Layer 3 of a small transformer language model trained on English Wikipedia (11 layers, counted from 0, width 128).
A neuron's activation on a vector x is SiLU(gate . x) times (in . x), where the dot is the dot product.
The model reads these tokens: " first" "-" "cl" "ass" " c" "rick" "et" " debut" " play"

The vector x that enters this layer's MLP at each token. A number n stands for n times 0.026.
0 " first": -10 -1 42 -57 -2 3 17 -22 14 -22 18 29 -11 -20 8 -2 16 -57 -40 7 31 7 -49 -16 59 31 -11 -42 0 13 -35 -50 -43 22 1 -28 87 31 -11 -19 6 -10 41 -49 8 8 -10 -19 -10 30 22 15 -24 6 -16 0 -6 -29 0 -11 20 -45 52 -7 23 -18 11 32 -7 -18 18 67 4 -8 -27 20 10 30 -13 14 10 34 30 18 -39 6 -24 15 -63 23 -41 1 -4 5 74 48 43 -38 -6 -32 -20 -6 -27 42 -21 36 4 -37 -49 2 37 -6 -19 -35 44 -12 -28 4 5 0 -47 -14 49 -9 -18 -13 24 17
1 "-": 17 29 -21 -28 26 20 27 -4 17 -29 -54 -13 13 -21 -2 -20 10 -6 -68 -16 22 9 -40 15 41 40 17 -36 -30 -14 -13 -73 -47 6 3 -25 35 31 -25 12 1 -1 44 34 -22 38 -47 -19 -8 -1 -1 5 10 41 -3 -7 19 -27 6 11 -5 -38 65 -20 36 11 -52 22 53 -1 30 -33 -12 -6 16 -16 -37 -20 10 -4 -33 46 16 32 3 28 25 15 -21 -51 26 1 -25 24 22 -13 -10 8 6 -3 -14 26 29 15 17 18 56 7 63 25 -10 5 -60 -44 1 -75 6 31 0 2 13 -38 15 -39 7 -19 -6 6
2 "cl": -16 17 -23 -41 53 20 -15 18 -14 -8 -46 24 49 -5 24 -39 35 -9 -8 24 68 8 -26 2 26 -25 -5 -13 2 -39 -17 2 -27 -3 -4 -17 21 -16 -54 -41 17 -4 8 31 -12 -2 -12 2 28 -21 -4 -24 -7 -27 -14 -13 17 25 -24 -42 43 -10 -23 -62 60 35 -9 32 -58 61 77 38 36 -8 27 7 -26 29 -55 -36 -29 50 11 20 38 23 -29 -29 -33 23 64 24 -28 14 30 12 15 -11 -2 -7 -24 -21 17 2 -22 20 -22 30 -3 -30 12 -38 -22 33 -23 -15 -35 27 0 12 23 -17 4 1 22 -48 35 -26
3 "ass": -4 -55 -21 -14 -1 38 13 -84 1 -36 -22 50 24 -8 -5 45 -3 -19 5 -1 29 -20 -78 -33 -14 35 16 -40 -15 -45 18 32 15 14 18 -37 47 22 -9 -10 -20 17 -5 42 46 -16 -71 -22 22 1 -4 -19 -15 3 -5 51 31 7 0 -7 -20 8 31 -7 44 -2 59 -19 18 -12 20 40 0 -56 -5 -10 -21 -35 -9 -11 -16 13 -4 -8 17 50 42 -31 54 0 44 16 5 -37 25 -32 53 -10 -47 30 -31 34 55 22 -6 3 19 23 14 -4 -5 -27 -42 -12 24 23 2 -3 3 -34 23 -42 -35 15 28 -18 -18 -17
4 " c": -23 -14 -21 8 15 53 52 12 19 -34 -53 27 37 -54 54 -33 47 -82 7 -19 -22 2 -40 9 22 -2 -13 -28 59 -28 10 -15 -7 -15 43 -47 68 13 3 1 -3 2 -35 24 15 57 -23 -67 -9 -5 -7 22 -43 15 -15 27 11 4 -3 -30 -20 -10 73 2 25 14 24 3 -15 11 6 -21 4 -16 10 -11 15 3 11 -30 -11 15 8 5 -7 -7 -3 -48 -34 20 33 38 -8 -41 13 4 30 2 -22 22 26 19 46 9 -28 -1 -44 2 -22 10 -49 17 -25 -18 -35 -15 -26 1 69 52 -7 15 -37 2 1 2 24 -13
5 "rick": -16 -37 -36 7 -13 27 -11 -53 -35 24 -11 48 21 16 31 -16 53 2 12 3 -10 -6 -18 -1 32 21 21 -31 14 42 5 9 7 -43 -2 -33 22 14 -30 -2 -16 -79 58 -32 0 -15 -2 38 -20 30 -12 -5 -53 -33 21 -9 7 -30 -38 -35 -16 -12 39 -10 33 -13 41 22 -38 -15 22 -6 11 -37 -55 -8 -20 -12 -44 -2 -2 36 35 -7 42 33 29 -52 -42 -13 64 -14 19 31 26 13 -5 23 12 10 5 4 -28 34 25 25 18 -65 22 -13 -49 56 -15 17 12 -29 82 6 42 -14 45 -27 -18 -16 -12 -37 17 -3
6 "et": -17 -62 19 -39 4 58 10 -10 21 44 -53 -12 58 -25 63 25 46 -69 -14 -2 15 -14 -16 -4 34 39 -38 -10 8 16 -19 -24 53 24 -21 -25 72 -1 -16 -28 -20 -15 20 36 -37 -1 -68 -3 0 -16 63 5 -25 -32 11 11 -34 -16 19 5 17 -17 52 -3 -2 11 -10 10 -27 35 20 20 -32 -18 -8 -9 -3 -5 15 -2 -21 -11 10 44 14 -40 12 -19 17 -5 -16 -8 11 -38 44 -33 -26 4 20 21 -27 53 -21 59 4 -24 4 31 11 12 -43 42 -24 -3 20 3 6 -27 50 -1 -17 -21 13 -39 3 -49 -17 -39
7 " debut": 19 -51 4 -61 -40 15 -62 -29 -30 -24 3 34 -15 -30 31 -7 1 -15 -19 21 -34 -71 -56 -25 42 5 18 0 24 11 -11 -11 -3 32 -8 19 59 -15 4 -3 -3 3 35 -44 23 -32 -15 -11 -18 53 -3 22 -1 -17 12 30 6 -50 -20 -8 -37 -27 2 -1 39 -13 39 20 -22 -80 49 21 60 -23 -1 61 16 39 60 8 8 27 33 16 -35 24 -27 35 -28 6 -23 -15 -8 -17 35 69 -17 -1 17 -17 -15 -5 24 44 -19 21 -11 -14 19 7 -15 -72 -23 -42 15 -7 36 10 16 8 -26 -10 44 7 -42 3 12 -8
8 " play": 52 0 23 -10 -30 19 8 -52 24 13 11 -9 -3 28 -13 -37 -2 -16 12 46 -26 22 -40 -31 55 15 36 -53 -39 -18 10 -29 -24 19 -33 7 95 11 22 9 -20 3 -17 -10 -1 2 1 -13 -13 46 -12 -2 -44 -1 2 5 -2 -17 -16 -35 -32 5 26 1 18 -1 26 36 -43 -50 -34 42 58 -32 -33 50 5 57 11 -11 -15 68 49 20 -39 -2 -12 -6 16 -16 23 20 -6 -38 48 2 -11 -4 5 -6 17 -2 -17 20 13 34 12 -25 43 -25 -62 -7 -22 -16 -18 -9 -10 18 35 2 7 -17 36 -3 -62 4 -10 -38

Each question shows the input weights of one neuron of the MLP. A number n stands for n times 0.0044.

n196 gate: -8 -21 -20 -22 5 29 -8 9 -16 -2 14 -7 25 -14 8 8 -3 -6 -6 11 -23 32 -25 20 -21 -6 -6 19 17 22 33 22 8 16 -2 -35 -1 23 -27 5 -48 -27 6 4 -42 -4 4 17 17 0 -23 9 11 -22 25 -18 3 -21 -49 10 -8 9 8 -3 -26 25 2 -4 -6 28 19 14 5 24 -18 6 5 19 -21 12 33 7 49 -36 -26 -10 -39 -12 -17 -8 6 17 9 30 4 18 -9 -4 -2 -6 8 15 -11 -35 -14 24 8 21 -24 -10 46 -38 -12 21 -11 -23 12 -13 -1 5 -3 -8 -6 10 -13 -17 3 -36
n196 in: 9 -3 24 8 2 22 14 -21 5 -14 4 6 24 -1 36 32 1 2 -8 31 -23 1 -36 -1 13 -8 -20 -4 25 38 -22 -9 -23 29 32 -33 3 -17 -12 -5 7 -46 -1 15 -9 -24 -12 -8 19 6 -23 -7 -9 -10 17 -28 21 26 20 -11 14 26 -11 4 -17 -3 -1 8 8 -3 18 2 -6 -16 6 -18 4 -3 38 5 11 -28 32 -1 2 -23 21 -36 -21 -17 -31 -10 22 16 -16 13 30 -27 -3 21 5 32 9 -11 5 -30 37 -8 6 -6 9 -5 -11 15 -25 -11 2 2 -18 12 24 2 12 3 6 17 -12 -6
On which token does it fire most? 5 "rick"

n232 gate: 5 -3 33 21 -11 -44 19 -19 25 26 -24 -18 10 -21 31 28 -10 -46 -1 -3 14 34 18 -38 -6 -30 -37 16 -18 30 -41 -9 9 15 14 14 -17 -1 1 -20 -31 -14 12 -11 41 -7 50 -32 -26 -14 7 40 53 5 38 0 -7 -6 -30 -18 3 20 21 -8 16 -1 11 -14 -7 -2 8 7 1 -30 34 -8 -5 -26 22 -26 -2 42 9 18 -2 7 -4 -24 9 -47 52 7 -11 34 -34 19 -8 25 34 -1 14 4 -24 -6 -10 12 -21 4 13 -1 27 -23 -1 -2 -18 32 2 27 -21 -25 -7 3 31 -19 -8 1 31 -3
n232 in: -37 -8 -16 -2 -9 -5 -2 -15 28 -17 12 27 36 -5 20 -5 11 37 34 -1 13 -25 29 48 4 -15 16 -31 -15 -3 29 16 -24 -31 -5 -3 -24 25 -14 20 44 6 -30 17 6 4 -5 1 -4 24 18 4 -35 -26 -1 -30 4 21 2 -1 11 -2 -15 10 35 15 -41 18 50 0 5 -17 24 18 1 16 13 -6 20 -6 -11 14 -17 -4 23 -26 9 10 14 -36 -30 29 -2 -25 20 -13 -10 -14 12 -29 -10 -4 -17 -1 6 -4 16 -4 5 -26 -32 -4 -10 41 -12 -7 7 -25 -5 43 -9 5 -4 -27 8 16 -58 -4
On which token does it fire most, and how strongly? 3 "ass", at about 0.11

n480 gate: 13 -21 -4 -29 -3 27 23 -15 29 -3 3 -21 25 5 -3 -10 -17 -26 33 -27 28 15 -4 -20 -16 -19 -19 -23 -8 -1 11 -8 -12 25 3 -50 5 2 1 2 -6 6 -55 0 -15 9 -38 -40 -31 6 39 40 23 9 3 3 16 -4 15 -16 33 -10 -10 3 -36 1 15 9 18 -3 49 -5 2 -31 20 2 23 -13 20 -6 -19 28 -42 40 2 3 -40 12 -17 -13 -4 -7 2 -14 -18 33 -20 -39 -23 -20 9 -10 -32 23 11 -4 -3 34 -15 13 -30 -14 20 31 -17 8 0 23 -21 -5 27 21 14 -8 -9 -33 27 4
n480 in: 5 -12 7 -1 10 25 31 25 21 22 6 6 24 -7 3 -27 17 15 7 3 -11 9 -27 -24 -24 -36 17 -3 12 33 19 0 10 30 21 -20 2 14 -25 1 -15 -7 10 -8 31 -8 -14 17 -29 -9 -34 27 -16 11 -7 5 21 -17 30 40 12 8 9 -9 -7 -8 -3 4 -1 -31 17 -12 11 -1 25 15 -3 6 14 -5 -42 22 -17 19 40 7 7 10 21 26 9 28 -7 28 14 21 -13 9 -39 -20 -9 23 -3 6 18 3 13 -1 -4 17 -10 -20 -31 -2 -19 -22 -25 9 0 -4 10 29 -8 -21 -22 22 16 -12
On which token does it fire most, and how strongly? 4 " c", at about 1.2

n317 gate: -15 -9 -8 -31 12 11 15 -12 19 -26 7 -13 -1 -10 -30 25 -34 21 16 7 23 -13 -12 10 17 -1 -13 -33 -18 14 7 11 -5 10 10 18 -2 -11 12 3 2 14 -9 -18 39 -10 -17 -10 -5 -4 -10 -19 22 -16 32 23 9 -17 -16 5 22 -2 15 16 -2 -27 18 0 7 -1 -20 -9 22 15 -11 -30 -17 -21 32 -1 -2 21 8 37 -24 -18 -13 28 29 10 6 -10 13 9 26 13 -17 -15 -4 7 -15 -33 -17 -10 -10 6 -13 -4 -7 21 -5 27 2 23 21 -9 23 15 24 -27 22 3 1 -17 0 4 23 0
n317 in: 4 32 10 -4 -1 -37 19 -24 -15 7 -8 -11 16 30 -14 20 -1 15 3 40 -13 6 4 0 18 7 8 -5 -16 -4 30 -9 -26 18 5 -28 2 -3 22 8 7 -18 2 6 0 5 -15 12 14 4 0 -27 -3 6 -7 -6 -12 -9 -48 -9 -9 18 -7 -5 -10 11 -18 -19 10 13 -21 -42 28 7 -9 12 8 7 -5 7 2 -20 27 -1 -7 -4 -32 -24 -18 1 -17 0 -5 3 11 -1 32 -14 24 -20 1 4 -8 6 -24 -7 22 9 11 1 -11 -10 -10 -9 39 17 16 19 8 16 -4 1 22 -13 20 -12 5 -19
On which token does it fire most, and how strongly? 8 " play", at about 0.34

n32 gate: 13 50 1 15 1 17 -41 -4 7 -2 -23 -9 -29 -7 -3 -5 -31 -20 8 24 45 15 4 -20 9 3 30 21 12 -21 46 -5 37 -11 7 -42 -15 18 -7 33 -12 -8 30 7 -3 -13 -25 3 15 40 -10 11 0 -16 -28 -30 7 3 -28 9 -3 -1 2 23 -43 -11 11 -22 -25 3 9 -16 -6 -32 -34 -35 17 -41 -2 34 -4 13 30 7 2 22 12 9 33 -16 -17 11 0 18 21 -16 -26 -19 -20 25 -43 17 -20 28 28 28 22 23 -7 9 6 -5 -1 -6 14 -33 -3 3 -22 -47 -45 46 23 -9 -33 32 21 -46
n32 in: -11 -4 -17 20 -20 -9 8 -21 4 -11 18 -10 -16 3 -4 8 -2 -15 19 -13 -59 -30 11 1 -17 21 -3 -46 50 13 -29 -6 10 -20 0 19 26 -1 17 11 4 -17 -16 19 -2 37 -35 1 -10 13 3 5 -17 -3 -25 -14 -25 27 -1 15 32 38 -20 -12 14 2 -36 15 28 -30 -31 6 -10 36 6 13 13 -15 21 -20 -1 6 -25 20 14 -16 -8 5 -29 9 25 10 16 -37 5 18 26 4 1 16 2 -17 18 -12 -28 -35 -15 -45 -17 -14 -18 -21 17 -1 -8 39 -22 -10 -13 -2 8 -27 -36 -32 62 6 0 8
On which two tokens does it fire most, strongest first? 2 "cl", 3 "ass"

n53 gate: 17 -3 -7 -8 11 -28 -10 -27 -2 15 9 -28 -4 -2 7 -37 9 -11 -33 -1 19 26 -8 18 -24 19 15 20 8 -1 -24 1 -14 15 -4 -15 -44 14 -11 -25 -28 -28 -13 33 -8 35 -10 -41 23 54 12 -24 -10 21 16 16 26 37 -38 7 14 -5 27 -13 23 12 -4 21 -10 -7 10 -6 3 9 -29 -4 -37 -3 -20 30 3 -13 23 -22 10 13 6 -41 36 19 -26 -12 -20 11 20 -23 -11 14 23 48 5 -18 -2 -6 23 -14 -24 2 13 18 -2 8 -4 -24 -7 12 -6 4 -8 -25 -34 3 43 -10 -2 -17 -1 -22
n53 in: 11 -1 28 -23 -35 27 -17 -21 -12 -31 -7 -1 -6 -25 -6 -22 1 -11 -16 -3 14 -18 -6 17 -7 2 13 -13 -2 14 -20 -24 5 3 -18 -23 37 20 -4 -12 17 -1 -11 -7 -9 36 -25 29 8 37 -6 -7 24 -1 -24 40 -23 12 3 -14 34 8 -8 -3 8 -16 -13 -4 14 -9 -44 16 -20 -16 -5 21 -3 -15 -3 3 19 18 -9 -24 -32 0 23 -15 1 31 -6 -31 28 16 -4 -17 -35 -3 -2 24 -3 -9 27 19 -9 -7 14 7 -14 16 -3 15 6 -35 -4 -31 -2 42 31 -6 -14 -1 9 -12 -4 -40 -6 -20
On which token does it fire most, and how strongly? 1 "-", at about 1.1

n260 gate: -32 7 -2 -3 10 2 -6 18 33 5 26 12 -2 20 12 4 -30 14 -2 7 10 -15 32 9 18 8 -11 18 -5 -47 22 29 -35 -35 -7 -11 31 -26 -21 -19 8 34 19 20 29 -33 12 14 0 -23 -11 -28 28 -22 22 3 14 -15 0 -1 -6 -13 24 -25 -8 14 7 -23 -6 -10 0 -4 -16 11 23 26 -28 1 -8 -29 -2 1 -1 -14 -19 14 25 -33 -15 12 5 2 16 -10 15 -18 -37 -15 -1 21 0 22 7 -44 11 -2 8 5 32 -36 -36 16 -6 21 -8 37 17 -4 6 21 40 -9 -8 14 -25 -2 22 -18
n260 in: 35 -18 1 11 -11 -4 25 -28 19 19 -13 -25 10 7 -22 26 -14 -24 1 12 -17 26 5 25 -21 37 -18 -9 -28 9 -1 27 -18 28 19 7 16 6 -32 27 -20 -28 -4 -26 18 13 1 -30 9 2 -36 3 -8 19 -2 -26 -8 11 10 2 5 24 -20 3 -24 -11 3 -33 -15 -4 24 -12 -11 1 -3 2 4 20 -2 21 9 22 25 -9 -5 10 -7 24 -19 -13 -10 -31 -20 -6 -35 12 4 17 14 17 23 23 -5 -24 7 31 -3 -36 -26 22 2 -26 -19 -12 -3 3 -9 9 -27 8 -2 4 29 28 -34 -18 29 -1
On which token does it fire most? 8 " play"

n59 gate: -11 -31 24 2 -26 -14 -14 4 18 37 19 8 -30 -46 4 23 -1 1 -14 -14 -11 -9 -2 14 18 21 15 39 -32 -26 0 3 -15 -1 -5 -12 -31 28 33 13 -33 -3 7 19 19 -17 11 -8 -2 24 13 -18 -13 -1 -27 -8 4 7 -8 -5 1 -21 16 -14 -8 -22 -13 20 27 13 25 -32 36 17 29 -20 -16 -15 -52 -21 -8 -22 -3 19 9 1 1 24 38 19 20 54 -28 2 12 -21 6 -25 10 7 -9 -22 -6 26 -8 -6 3 -2 -17 30 12 -1 21 40 -5 -16 -10 12 -7 -18 15 1 -28 -10 -30 -9 20 43
n59 in: -9 10 -17 17 12 1 -8 -2 22 -18 -23 9 -1 38 31 -1 5 5 -8 6 28 -13 23 -26 8 13 -28 7 -9 -1 23 2 8 4 25 37 18 -22 -6 -15 -4 -17 -13 -6 -20 6 19 -39 26 -26 -11 -11 -14 17 5 26 35 -13 -31 -2 -22 21 -9 12 6 6 26 -14 -19 8 -30 -11 1 15 6 10 9 -21 21 17 46 -33 -24 -7 -13 -17 21 -9 -13 -23 -9 -7 37 12 8 4 14 20 -14 -14 13 12 -10 -23 24 3 28 13 29 4 -13 3 4 -25 20 26 16 -4 -26 18 10 45 5 10 34 -16 0 9
On which token does it fire most, and how strongly? 8 " play", at about 0.2

n62 gate: -24 -22 -23 -22 -6 17 -24 -14 -9 -14 -20 42 -11 -27 2 -11 -15 -6 15 37 30 -7 1 -4 16 -21 -18 25 -16 -28 7 33 4 -15 13 3 -15 -7 3 5 39 21 8 -17 -9 -25 -19 12 23 15 -28 19 -22 -2 8 -11 1 1 2 33 -17 -28 5 -32 -15 3 14 -29 7 -12 -10 2 34 -12 10 19 12 -3 8 12 5 29 -9 18 -14 20 -27 9 -26 14 -4 -10 9 -2 16 11 24 -17 12 34 15 10 -21 -4 -14 10 -14 25 -15 20 -3 2 -1 5 -22 9 5 19 6 -4 -29 -2 -4 -13 -26 22 -26 -3
n62 in: 0 -18 -26 9 9 -19 -3 -19 19 8 12 12 -20 -19 26 19 -10 13 -6 -20 -3 17 20 32 -8 -11 1 -6 18 10 -37 19 -7 18 12 -5 15 4 11 24 -32 -14 -12 -9 -14 7 28 -6 -1 8 9 -13 2 2 33 -40 35 -13 43 25 -2 -6 31 7 16 -10 12 7 3 23 -11 8 1 -3 -49 -10 -30 14 27 -12 14 27 9 -8 17 16 -3 25 4 1 14 -44 34 -22 9 -23 -36 -2 -6 -1 -5 19 15 -12 29 22 28 -6 20 26 -16 -22 -10 -23 -27 16 28 23 33 -25 -21 -11 2 31 4 3 21 -32
On which token does it fire most, and how strongly? 7 " debut", at about 1

n375 gate: 14 10 24 26 8 5 -16 -23 -3 -29 43 5 -22 -14 -21 5 4 36 -4 -18 -1 -2 7 4 48 -16 36 6 -7 0 -38 -18 25 6 -31 -20 8 -10 2 6 18 5 -3 -8 -30 23 -6 -4 -28 8 -10 0 3 15 -17 6 33 -14 5 57 49 8 -8 -26 41 28 -14 -24 8 -40 -1 7 23 -14 -8 16 8 8 -21 -11 42 18 -4 16 10 -1 -10 -8 1 -12 41 10 -9 -1 5 -11 15 21 -38 -54 2 -34 -10 15 20 -11 1 -39 39 48 -10 -19 -42 -19 -15 8 -1 -11 -36 -12 -10 -19 -20 -23 6 37 -18 1
n375 in: -8 49 -16 -12 3 22 41 2 11 5 -15 -1 -36 19 -3 4 -20 -6 3 4 38 -5 -11 -25 30 13 33 -35 8 10 -5 -15 -2 -30 -29 -23 -8 -11 10 0 17 -19 0 -4 -49 -12 -12 33 -10 10 11 -22 4 -14 -23 31 -3 25 29 -7 12 3 -3 11 -9 2 15 36 -32 -5 30 -3 -18 -2 -2 41 1 18 -2 -26 1 -25 19 -7 2 3 16 -23 -31 17 7 1 -19 -35 -17 16 1 4 -4 -41 11 -2 -11 22 -13 -27 7 -6 -24 19 -15 25 20 -2 -15 -34 10 -32 -5 17 -22 -2 17 -27 7 17 -17 2
Its three highest activations, in order, are on tokens 8 " play", 0 " first", 1 "-"